Layer 4 of a small transformer language model trained on English Wikipedia (8 layers, counted from 0, width 64).
A neuron adds its activation times its output weights to the MLP's output. To switch it off is to set its activation to zero at one token and run the rest of the model.
A neuron's activation on a vector x is squared ReLU(weights . x), where the dot is the dot product.

Input weights of the MLP neurons that the questions are about. A number n stands for (n - 128) times 0.0039.
n1: 171, 175, 95, 106, 124, 205, 139, 204, 141, 119, 121, 107, 139, 136, 169, 169, 129, 82, 133, 122, 161, 174, 79, 128, 91, 35, 177, 106, 63, 165, 145, 196, 78, 122, 100, 134, 113, 107, 110, 159, 106, 95, 83, 79, 158, 96, 65, 126, 127, 131, 178, 81, 175, 174, 90, 154, 127, 123, 113, 139, 182, 107, 151, 178
n45: 158, 138, 118, 201, 138, 182, 100, 142, 167, 93, 169, 146, 182, 221, 183, 155, 125, 101, 176, 82, 171, 187, 116, 112, 171, 53, 157, 55, 59, 115, 168, 201, 121, 127, 98, 151, 145, 171, 115, 171, 78, 108, 134, 84, 23, 191, 113, 115, 138, 158, 176, 109, 121, 93, 117, 101, 104, 78, 139, 204, 91, 85, 168, 136
n61: 87, 162, 103, 151, 104, 157, 181, 39, 132, 52, 92, 57, 169, 147, 69, 126, 123, 164, 138, 188, 170, 179, 130, 154, 152, 64, 169, 76, 115, 84, 117, 153, 40, 183, 129, 108, 105, 125, 122, 168, 181, 128, 36, 224, 123, 142, 111, 144, 133, 122, 82, 43, 116, 213, 91, 207, 49, 165, 101, 131, 83, 150, 92, 72
n86: 74, 158, 113, 168, 73, 133, 115, 91, 146, 154, 191, 205, 153, 181, 97, 67, 87, 108, 89, 163, 197, 162, 99, 144, 164, 60, 164, 190, 133, 149, 112, 99, 122, 87, 141, 118, 171, 161, 172, 56, 112, 125, 88, 111, 164, 191, 140, 73, 138, 124, 148, 178, 93, 64, 167, 67, 133, 137, 144, 167, 132, 71, 125, 139
n109: 67, 103, 134, 132, 106, 165, 116, 137, 96, 149, 121, 189, 123, 147, 123, 99, 115, 154, 65, 69, 86, 41, 185, 124, 154, 178, 83, 124, 137, 190, 152, 127, 171, 140, 172, 94, 139, 162, 49, 65, 100, 143, 79, 182, 126, 159, 93, 161, 50, 178, 163, 100, 74, 78, 124, 164, 144, 131, 136, 115, 98, 126, 190, 147
n115: 187, 140, 72, 102, 118, 105, 88, 173, 149, 137, 75, 206, 186, 109, 170, 100, 103, 168, 107, 130, 50, 201, 28, 129, 84, 223, 155, 197, 143, 135, 171, 96, 118, 134, 96, 123, 69, 185, 75, 148, 162, 185, 184, 122, 155, 164, 174, 44, 134, 93, 135, 78, 145, 41, 142, 89, 138, 125, 163, 227, 76, 144, 177, 8
n131: 193, 62, 114, 98, 179, 102, 155, 105, 118, 166, 206, 114, 39, 67, 58, 108, 126, 186, 182, 154, 129, 132, 168, 119, 152, 106, 88, 160, 143, 207, 136, 175, 44, 96, 166, 140, 34, 122, 116, 70, 128, 173, 100, 52, 171, 150, 91, 112, 131, 125, 83, 121, 180, 151, 119, 108, 165, 113, 117, 197, 139, 212, 148, 85
n208: 42, 93, 65, 87, 66, 90, 128, 155, 118, 147, 126, 88, 134, 65, 152, 98, 99, 120, 147, 140, 162, 92, 97, 220, 103, 106, 137, 239, 145, 195, 161, 169, 143, 149, 106, 106, 192, 120, 113, 108, 144, 106, 96, 186, 99, 101, 45, 114, 145, 120, 106, 148, 154, 96, 117, 154, 175, 90, 150, 165, 190, 123, 154, 217
n236: 167, 165, 69, 158, 58, 71, 115, 153, 196, 117, 145, 149, 169, 139, 111, 120, 148, 118, 162, 100, 149, 138, 114, 146, 139, 145, 114, 178, 106, 174, 126, 97, 85, 111, 158, 139, 168, 158, 135, 91, 52, 119, 149, 174, 99, 194, 143, 150, 59, 146, 140, 146, 131, 82, 80, 117, 219, 140, 73, 154, 122, 151, 129, 146

Output weights of the MLP neurons that the questions are about. A number n stands for (n - 128) times 0.0019.
n1: 83, 117, 80, 137, 136, 114, 191, 45, 76, 137, 158, 101, 62, 154, 100, 119, 87, 172, 171, 119, 107, 135, 143, 106, 176, 208, 59, 121, 153, 161, 69, 101, 152, 135, 169, 147, 87, 144, 79, 133, 142, 162, 107, 199, 143, 133, 176, 91, 140, 134, 109, 135, 140, 120, 160, 160, 134, 143, 137, 115, 86, 170, 117, 109
n45: 188, 158, 192, 102, 117, 192, 122, 146, 201, 88, 103, 175, 161, 128, 150, 163, 126, 148, 168, 167, 150, 87, 44, 126, 143, 216, 144, 118, 117, 65, 132, 111, 125, 123, 88, 105, 192, 191, 164, 71, 119, 132, 142, 118, 26, 96, 104, 143, 138, 136, 74, 67, 140, 48, 102, 149, 116, 122, 102, 136, 137, 100, 124, 114
n61: 177, 93, 117, 82, 181, 156, 163, 117, 56, 200, 196, 178, 123, 136, 72, 98, 136, 79, 66, 55, 117, 118, 162, 133, 150, 101, 100, 128, 121, 206, 144, 109, 178, 131, 97, 21, 147, 124, 164, 102, 172, 88, 175, 153, 191, 134, 139, 115, 91, 140, 142, 171, 140, 50, 149, 141, 118, 161, 82, 79, 99, 147, 99, 142
n86: 69, 92, 133, 78, 172, 143, 135, 144, 149, 133, 134, 141, 119, 121, 49, 125, 103, 53, 97, 176, 119, 90, 151, 141, 154, 130, 98, 145, 86, 95, 100, 138, 185, 86, 115, 147, 114, 188, 118, 141, 102, 115, 171, 118, 183, 163, 143, 118, 107, 161, 176, 156, 166, 124, 190, 156, 141, 149, 67, 122, 90, 172, 31, 145
n109: 155, 106, 89, 151, 188, 143, 148, 112, 80, 92, 177, 145, 143, 135, 112, 146, 147, 142, 68, 142, 133, 181, 134, 107, 144, 7, 118, 121, 154, 93, 76, 104, 144, 80, 116, 56, 165, 119, 152, 143, 201, 87, 175, 118, 124, 152, 166, 181, 135, 135, 78, 112, 153, 124, 206, 133, 74, 117, 149, 96, 96, 130, 173, 127
n115: 168, 91, 74, 130, 64, 108, 58, 155, 127, 84, 113, 155, 190, 103, 172, 127, 94, 166, 107, 103, 139, 150, 30, 156, 134, 124, 141, 146, 106, 86, 169, 48, 135, 126, 112, 104, 144, 153, 134, 178, 85, 155, 201, 51, 150, 237, 118, 155, 164, 169, 95, 138, 125, 110, 135, 120, 101, 180, 150, 148, 174, 93, 115, 78
n131: 137, 108, 248, 154, 67, 140, 75, 106, 145, 117, 178, 135, 143, 112, 79, 124, 99, 129, 115, 80, 116, 81, 168, 202, 93, 137, 144, 126, 66, 117, 155, 180, 103, 159, 89, 151, 176, 154, 88, 88, 119, 131, 148, 163, 99, 112, 196, 139, 124, 140, 190, 78, 95, 105, 213, 114, 145, 88, 128, 102, 113, 51, 142, 176
n208: 72, 160, 93, 113, 44, 120, 158, 130, 132, 201, 143, 95, 136, 84, 161, 165, 97, 90, 168, 171, 129, 134, 131, 157, 106, 115, 129, 104, 146, 130, 155, 115, 186, 198, 93, 125, 135, 172, 80, 122, 120, 120, 115, 88, 73, 42, 145, 109, 143, 177, 110, 141, 103, 135, 137, 126, 102, 92, 139, 143, 164, 138, 167, 150
n236: 109, 103, 151, 169, 129, 213, 115, 145, 165, 118, 99, 173, 136, 117, 135, 130, 158, 161, 82, 99, 132, 130, 100, 62, 149, 75, 145, 176, 105, 49, 168, 137, 127, 97, 125, 144, 123, 175, 155, 68, 173, 124, 172, 136, 123, 129, 132, 80, 136, 116, 204, 160, 160, 118, 129, 85, 120, 112, 72, 147, 142, 89, 93, 121

Each question names a token from some text and the token that comes next. It shows the vector x that enters the MLP there. A number n stands for (n - 128) times 0.024.

Then comes g, the gradient of the next token's log-probability with respect to the MLP's output, scaled to length 1. A neuron's effect is roughly proportional to its activation times (output weights . g). A number n stands for (n - 128) times 0.0041.

"onic", then " musician"
x: 66, 151, 163, 156, 129, 127, 78, 139, 124, 128, 127, 91, 41, 116, 112, 142, 121, 98, 131, 172, 73, 131, 80, 129, 166, 179, 134, 72, 129, 213, 145, 96, 191, 140, 123, 142, 155, 100, 133, 100, 87, 97, 129, 148, 154, 197, 110, 151, 147, 119, 53, 98, 140, 131, 152, 156, 181, 124, 133, 64, 142, 77, 149, 148
g: 152, 156, 120, 226, 121, 126, 126, 99, 134, 97, 101, 118, 148, 93, 91, 113, 139, 88, 154, 108, 136, 151, 132, 144, 130, 113, 143, 113, 101, 109, 127, 163, 125, 143, 147, 138, 192, 161, 144, 151, 175, 73, 125, 139, 147, 109, 87, 167, 109, 108, 149, 135, 116, 122, 113, 67, 119, 56, 180, 135, 183, 131, 85, 88
Which neuron, switched off, lowers the next token's probability most? n109

" min", then "imal"
x: 120, 142, 207, 99, 72, 118, 88, 114, 162, 129, 158, 94, 100, 72, 142, 153, 83, 53, 150, 165, 96, 160, 90, 168, 166, 145, 152, 105, 169, 100, 150, 155, 161, 153, 111, 129, 138, 76, 173, 94, 126, 93, 105, 153, 117, 167, 179, 174, 139, 99, 48, 121, 132, 88, 166, 109, 161, 91, 135, 106, 172, 98, 123, 150
g: 86, 112, 137, 112, 91, 94, 149, 104, 166, 153, 137, 141, 139, 85, 148, 78, 163, 117, 130, 106, 113, 148, 160, 176, 129, 124, 95, 172, 130, 122, 116, 120, 146, 97, 143, 137, 128, 158, 183, 148, 105, 186, 74, 82, 180, 113, 121, 105, 124, 116, 179, 99, 201, 103, 146, 127, 63, 100, 89, 167, 133, 135, 106, 144
Which two neurons, each switched off alone, lower its probability most, in order? n208, n86

"ate", then " degree"
x: 75, 153, 125, 114, 142, 119, 125, 143, 104, 106, 141, 77, 84, 132, 159, 153, 127, 103, 126, 173, 106, 124, 90, 147, 170, 170, 184, 35, 134, 195, 150, 82, 153, 127, 139, 101, 145, 91, 135, 109, 100, 67, 161, 136, 185, 200, 113, 141, 137, 150, 83, 126, 136, 97, 164, 129, 107, 149, 112, 43, 172, 84, 135, 140
g: 117, 134, 166, 114, 107, 92, 160, 98, 135, 141, 92, 155, 91, 85, 137, 108, 89, 153, 141, 137, 130, 131, 77, 171, 159, 139, 162, 184, 128, 197, 142, 121, 113, 104, 167, 107, 167, 122, 81, 160, 140, 140, 102, 88, 159, 91, 124, 106, 147, 70, 150, 139, 104, 90, 112, 129, 171, 200, 115, 121, 129, 162, 110, 77
Which neuron, switched off, raises the next token's probability most? n109

"en", then " State"
x: 90, 175, 160, 150, 136, 176, 136, 124, 107, 99, 103, 117, 128, 111, 146, 153, 119, 131, 150, 180, 95, 159, 114, 151, 127, 116, 154, 46, 151, 173, 142, 188, 147, 122, 111, 124, 117, 99, 125, 117, 75, 56, 159, 103, 113, 209, 132, 140, 120, 144, 46, 76, 137, 157, 131, 125, 140, 146, 151, 103, 166, 41, 131, 111
g: 117, 127, 131, 112, 153, 100, 134, 127, 94, 124, 67, 111, 120, 178, 60, 117, 158, 75, 166, 145, 163, 105, 132, 182, 140, 156, 114, 106, 92, 142, 95, 104, 80, 129, 106, 99, 125, 119, 99, 144, 131, 147, 81, 119, 176, 155, 127, 106, 145, 172, 137, 176, 121, 140, 172, 190, 106, 140, 138, 99, 170, 152, 173, 74
Which two neurons, each switched off alone, lower its probability most, in order? n1, n61

" an", then "th"
x: 121, 116, 157, 137, 91, 42, 114, 181, 158, 95, 164, 71, 94, 125, 126, 134, 98, 57, 161, 145, 97, 194, 127, 209, 134, 131, 88, 122, 177, 163, 138, 98, 137, 139, 111, 160, 119, 105, 151, 97, 68, 125, 158, 103, 140, 186, 147, 157, 92, 99, 51, 145, 150, 93, 130, 116, 202, 136, 119, 119, 159, 126, 132, 125
g: 114, 122, 149, 92, 136, 119, 97, 155, 107, 95, 161, 159, 103, 141, 97, 155, 117, 175, 149, 155, 81, 123, 96, 116, 78, 142, 116, 150, 145, 137, 157, 224, 120, 118, 107, 118, 140, 110, 59, 136, 123, 138, 116, 172, 65, 118, 199, 115, 127, 147, 125, 125, 83, 127, 133, 157, 164, 116, 137, 124, 188, 134, 83, 103
Which neuron, switched off, lowers the next token's probability most? n131

" an", then "g"
x: 109, 112, 149, 145, 82, 39, 116, 172, 156, 121, 162, 80, 78, 129, 122, 149, 106, 68, 166, 146, 100, 187, 119, 200, 131, 118, 97, 132, 179, 155, 130, 105, 137, 139, 130, 165, 145, 110, 177, 109, 71, 136, 151, 75, 133, 192, 148, 150, 98, 90, 25, 154, 155, 105, 120, 115, 169, 123, 120, 112, 149, 126, 165, 96
g: 128, 61, 158, 94, 133, 97, 147, 144, 143, 144, 125, 122, 91, 124, 147, 134, 89, 124, 99, 151, 85, 124, 98, 94, 104, 152, 92, 179, 176, 104, 166, 184, 175, 129, 149, 179, 114, 150, 136, 143, 136, 113, 100, 104, 56, 112, 89, 158, 171, 121, 183, 93, 123, 119, 124, 156, 158, 157, 114, 132, 101, 166, 79, 142
Which neuron, switched off, raises the next token's probability most? n131

" services", then "."
x: 122, 141, 120, 122, 140, 164, 95, 133, 107, 112, 201, 112, 125, 125, 127, 105, 94, 112, 91, 163, 95, 152, 110, 146, 127, 176, 189, 68, 119, 178, 134, 65, 161, 124, 75, 116, 138, 99, 126, 92, 113, 72, 163, 150, 141, 226, 159, 150, 137, 148, 70, 148, 121, 67, 120, 147, 106, 128, 156, 65, 179, 106, 147, 132
g: 117, 82, 159, 65, 139, 170, 138, 110, 73, 126, 158, 118, 161, 184, 115, 84, 137, 110, 100, 86, 120, 116, 106, 129, 123, 113, 84, 148, 114, 81, 115, 180, 201, 110, 166, 128, 162, 96, 121, 81, 107, 101, 138, 133, 159, 125, 160, 147, 124, 166, 169, 114, 180, 131, 151, 155, 160, 89, 152, 124, 82, 129, 136, 131
Which neuron, switched off, lowers the next token's probability most? n86

"en", then "-W"
x: 77, 184, 144, 152, 133, 172, 126, 121, 109, 106, 104, 111, 115, 120, 139, 149, 123, 130, 147, 171, 91, 149, 106, 148, 139, 127, 157, 52, 158, 182, 148, 172, 169, 140, 119, 119, 111, 87, 133, 115, 82, 49, 158, 104, 110, 205, 134, 133, 132, 143, 34, 80, 128, 145, 128, 136, 142, 164, 149, 91, 169, 50, 140, 112
g: 77, 155, 129, 126, 145, 139, 164, 91, 87, 105, 91, 101, 143, 91, 77, 130, 110, 122, 132, 156, 130, 129, 87, 179, 143, 81, 140, 124, 92, 189, 62, 70, 108, 133, 139, 200, 97, 133, 138, 131, 96, 164, 162, 108, 129, 118, 122, 130, 170, 111, 172, 107, 135, 110, 198, 144, 139, 148, 128, 151, 138, 141, 168, 125
Which neuron, switched off, lowers the next token's probability most? n1

" Un", then "ter"
x: 75, 127, 141, 127, 116, 155, 139, 200, 112, 128, 113, 88, 112, 79, 137, 179, 81, 123, 109, 141, 118, 146, 122, 162, 120, 129, 134, 103, 145, 173, 167, 151, 171, 133, 146, 140, 152, 93, 133, 113, 81, 89, 240, 101, 97, 171, 133, 151, 129, 92, 67, 99, 176, 107, 108, 132, 139, 113, 156, 49, 167, 46, 140, 153
g: 104, 107, 142, 93, 156, 111, 159, 99, 242, 173, 146, 153, 128, 104, 165, 122, 138, 177, 95, 94, 79, 118, 186, 136, 128, 83, 156, 143, 119, 103, 83, 170, 137, 116, 106, 160, 148, 115, 105, 129, 114, 74, 126, 187, 129, 116, 104, 118, 128, 100, 126, 149, 161, 86, 116, 105, 140, 103, 131, 160, 119, 125, 151, 100
Which neuron, switched off, raises the next token's probability most? n208

"ach", then " station"
x: 56, 126, 162, 139, 140, 159, 143, 158, 118, 124, 144, 82, 104, 107, 156, 151, 91, 91, 135, 160, 117, 141, 104, 163, 121, 161, 157, 73, 147, 144, 135, 191, 164, 139, 99, 126, 127, 106, 141, 131, 49, 72, 119, 130, 122, 216, 123, 143, 134, 157, 60, 62, 148, 129, 160, 124, 127, 172, 155, 78, 152, 56, 118, 114
g: 166, 167, 124, 139, 126, 106, 95, 96, 169, 103, 209, 94, 174, 94, 89, 150, 132, 109, 151, 124, 104, 134, 100, 144, 133, 142, 157, 143, 126, 151, 117, 62, 127, 124, 91, 151, 119, 113, 95, 134, 128, 135, 97, 159, 216, 133, 141, 63, 178, 108, 136, 173, 90, 152, 119, 135, 127, 121, 118, 73, 121, 120, 159, 107
Which neuron, switched off, lowers the next token's probability most? n1

"akistan", then " and the"
x: 90, 153, 177, 142, 136, 136, 168, 114, 109, 135, 84, 81, 95, 126, 124, 189, 76, 111, 143, 171, 131, 137, 135, 115, 129, 191, 146, 62, 105, 172, 95, 157, 173, 118, 127, 114, 196, 82, 126, 106, 83, 112, 115, 97, 152, 196, 162, 149, 150, 148, 57, 76, 138, 114, 107, 146, 124, 126, 171, 76, 139, 76, 143, 121
g: 121, 141, 85, 115, 186, 216, 117, 86, 111, 145, 165, 130, 165, 189, 135, 124, 140, 115, 93, 128, 101, 146, 168, 62, 110, 119, 109, 114, 109, 175, 99, 163, 95, 76, 112, 121, 145, 130, 108, 146, 147, 117, 138, 150, 126, 138, 120, 109, 105, 148, 122, 94, 165, 66, 124, 169, 158, 133, 125, 141, 124, 158, 58, 144
Which neuron, switched off, lowers the next token's probability most? n61

" attack", then " by"
x: 88, 138, 118, 103, 112, 154, 83, 153, 96, 120, 153, 98, 92, 140, 113, 159, 78, 124, 116, 147, 86, 172, 142, 127, 125, 154, 151, 43, 132, 185, 128, 107, 192, 127, 83, 144, 140, 114, 196, 96, 123, 78, 112, 156, 140, 205, 164, 183, 147, 127, 57, 125, 124, 84, 94, 92, 144, 119, 126, 90, 153, 112, 178, 167
g: 174, 188, 151, 149, 90, 114, 121, 83, 133, 102, 205, 141, 130, 174, 109, 160, 132, 94, 80, 156, 102, 122, 140, 108, 136, 139, 163, 112, 79, 156, 78, 93, 117, 122, 154, 124, 138, 159, 98, 155, 124, 65, 145, 105, 142, 133, 91, 144, 110, 147, 81, 96, 195, 112, 144, 183, 144, 126, 118, 129, 103, 117, 101, 153
Which two neurons, each switched off alone, lower its probability most, in order? n109, n86

" foc", then "used"
x: 95, 126, 152, 71, 68, 149, 79, 161, 148, 125, 159, 104, 117, 133, 139, 136, 122, 70, 130, 158, 126, 193, 113, 144, 147, 179, 133, 89, 185, 138, 155, 51, 148, 99, 84, 147, 153, 118, 136, 51, 144, 94, 174, 122, 153, 136, 144, 190, 100, 154, 106, 145, 124, 77, 106, 46, 134, 114, 152, 133, 190, 137, 97, 167
g: 58, 124, 90, 103, 196, 129, 135, 163, 155, 160, 127, 121, 195, 118, 84, 110, 147, 100, 167, 156, 130, 130, 132, 186, 120, 67, 154, 144, 96, 143, 153, 104, 106, 119, 143, 190, 146, 135, 159, 108, 132, 109, 124, 95, 183, 88, 114, 118, 133, 121, 148, 165, 83, 157, 128, 86, 119, 81, 112, 136, 86, 117, 113, 139
Which neuron, switched off, lowers the next token's probability most? n86

"ach", then " H"
x: 77, 140, 187, 137, 134, 167, 145, 177, 110, 113, 144, 73, 87, 125, 160, 159, 115, 87, 158, 162, 113, 159, 119, 154, 113, 136, 157, 47, 155, 136, 103, 174, 166, 116, 94, 154, 118, 89, 140, 123, 48, 69, 134, 126, 140, 180, 130, 149, 144, 161, 79, 71, 126, 156, 150, 128, 125, 163, 154, 67, 171, 52, 101, 122
g: 110, 120, 96, 166, 102, 35, 162, 194, 83, 93, 68, 149, 102, 135, 137, 112, 161, 140, 130, 130, 136, 117, 120, 109, 150, 97, 163, 104, 171, 172, 145, 152, 168, 102, 150, 116, 79, 114, 124, 133, 139, 173, 95, 107, 141, 141, 128, 147, 93, 69, 113, 120, 161, 156, 156, 141, 142, 80, 176, 143, 125, 150, 138, 112
Which neuron, switched off, lowers the next token's probability most? n1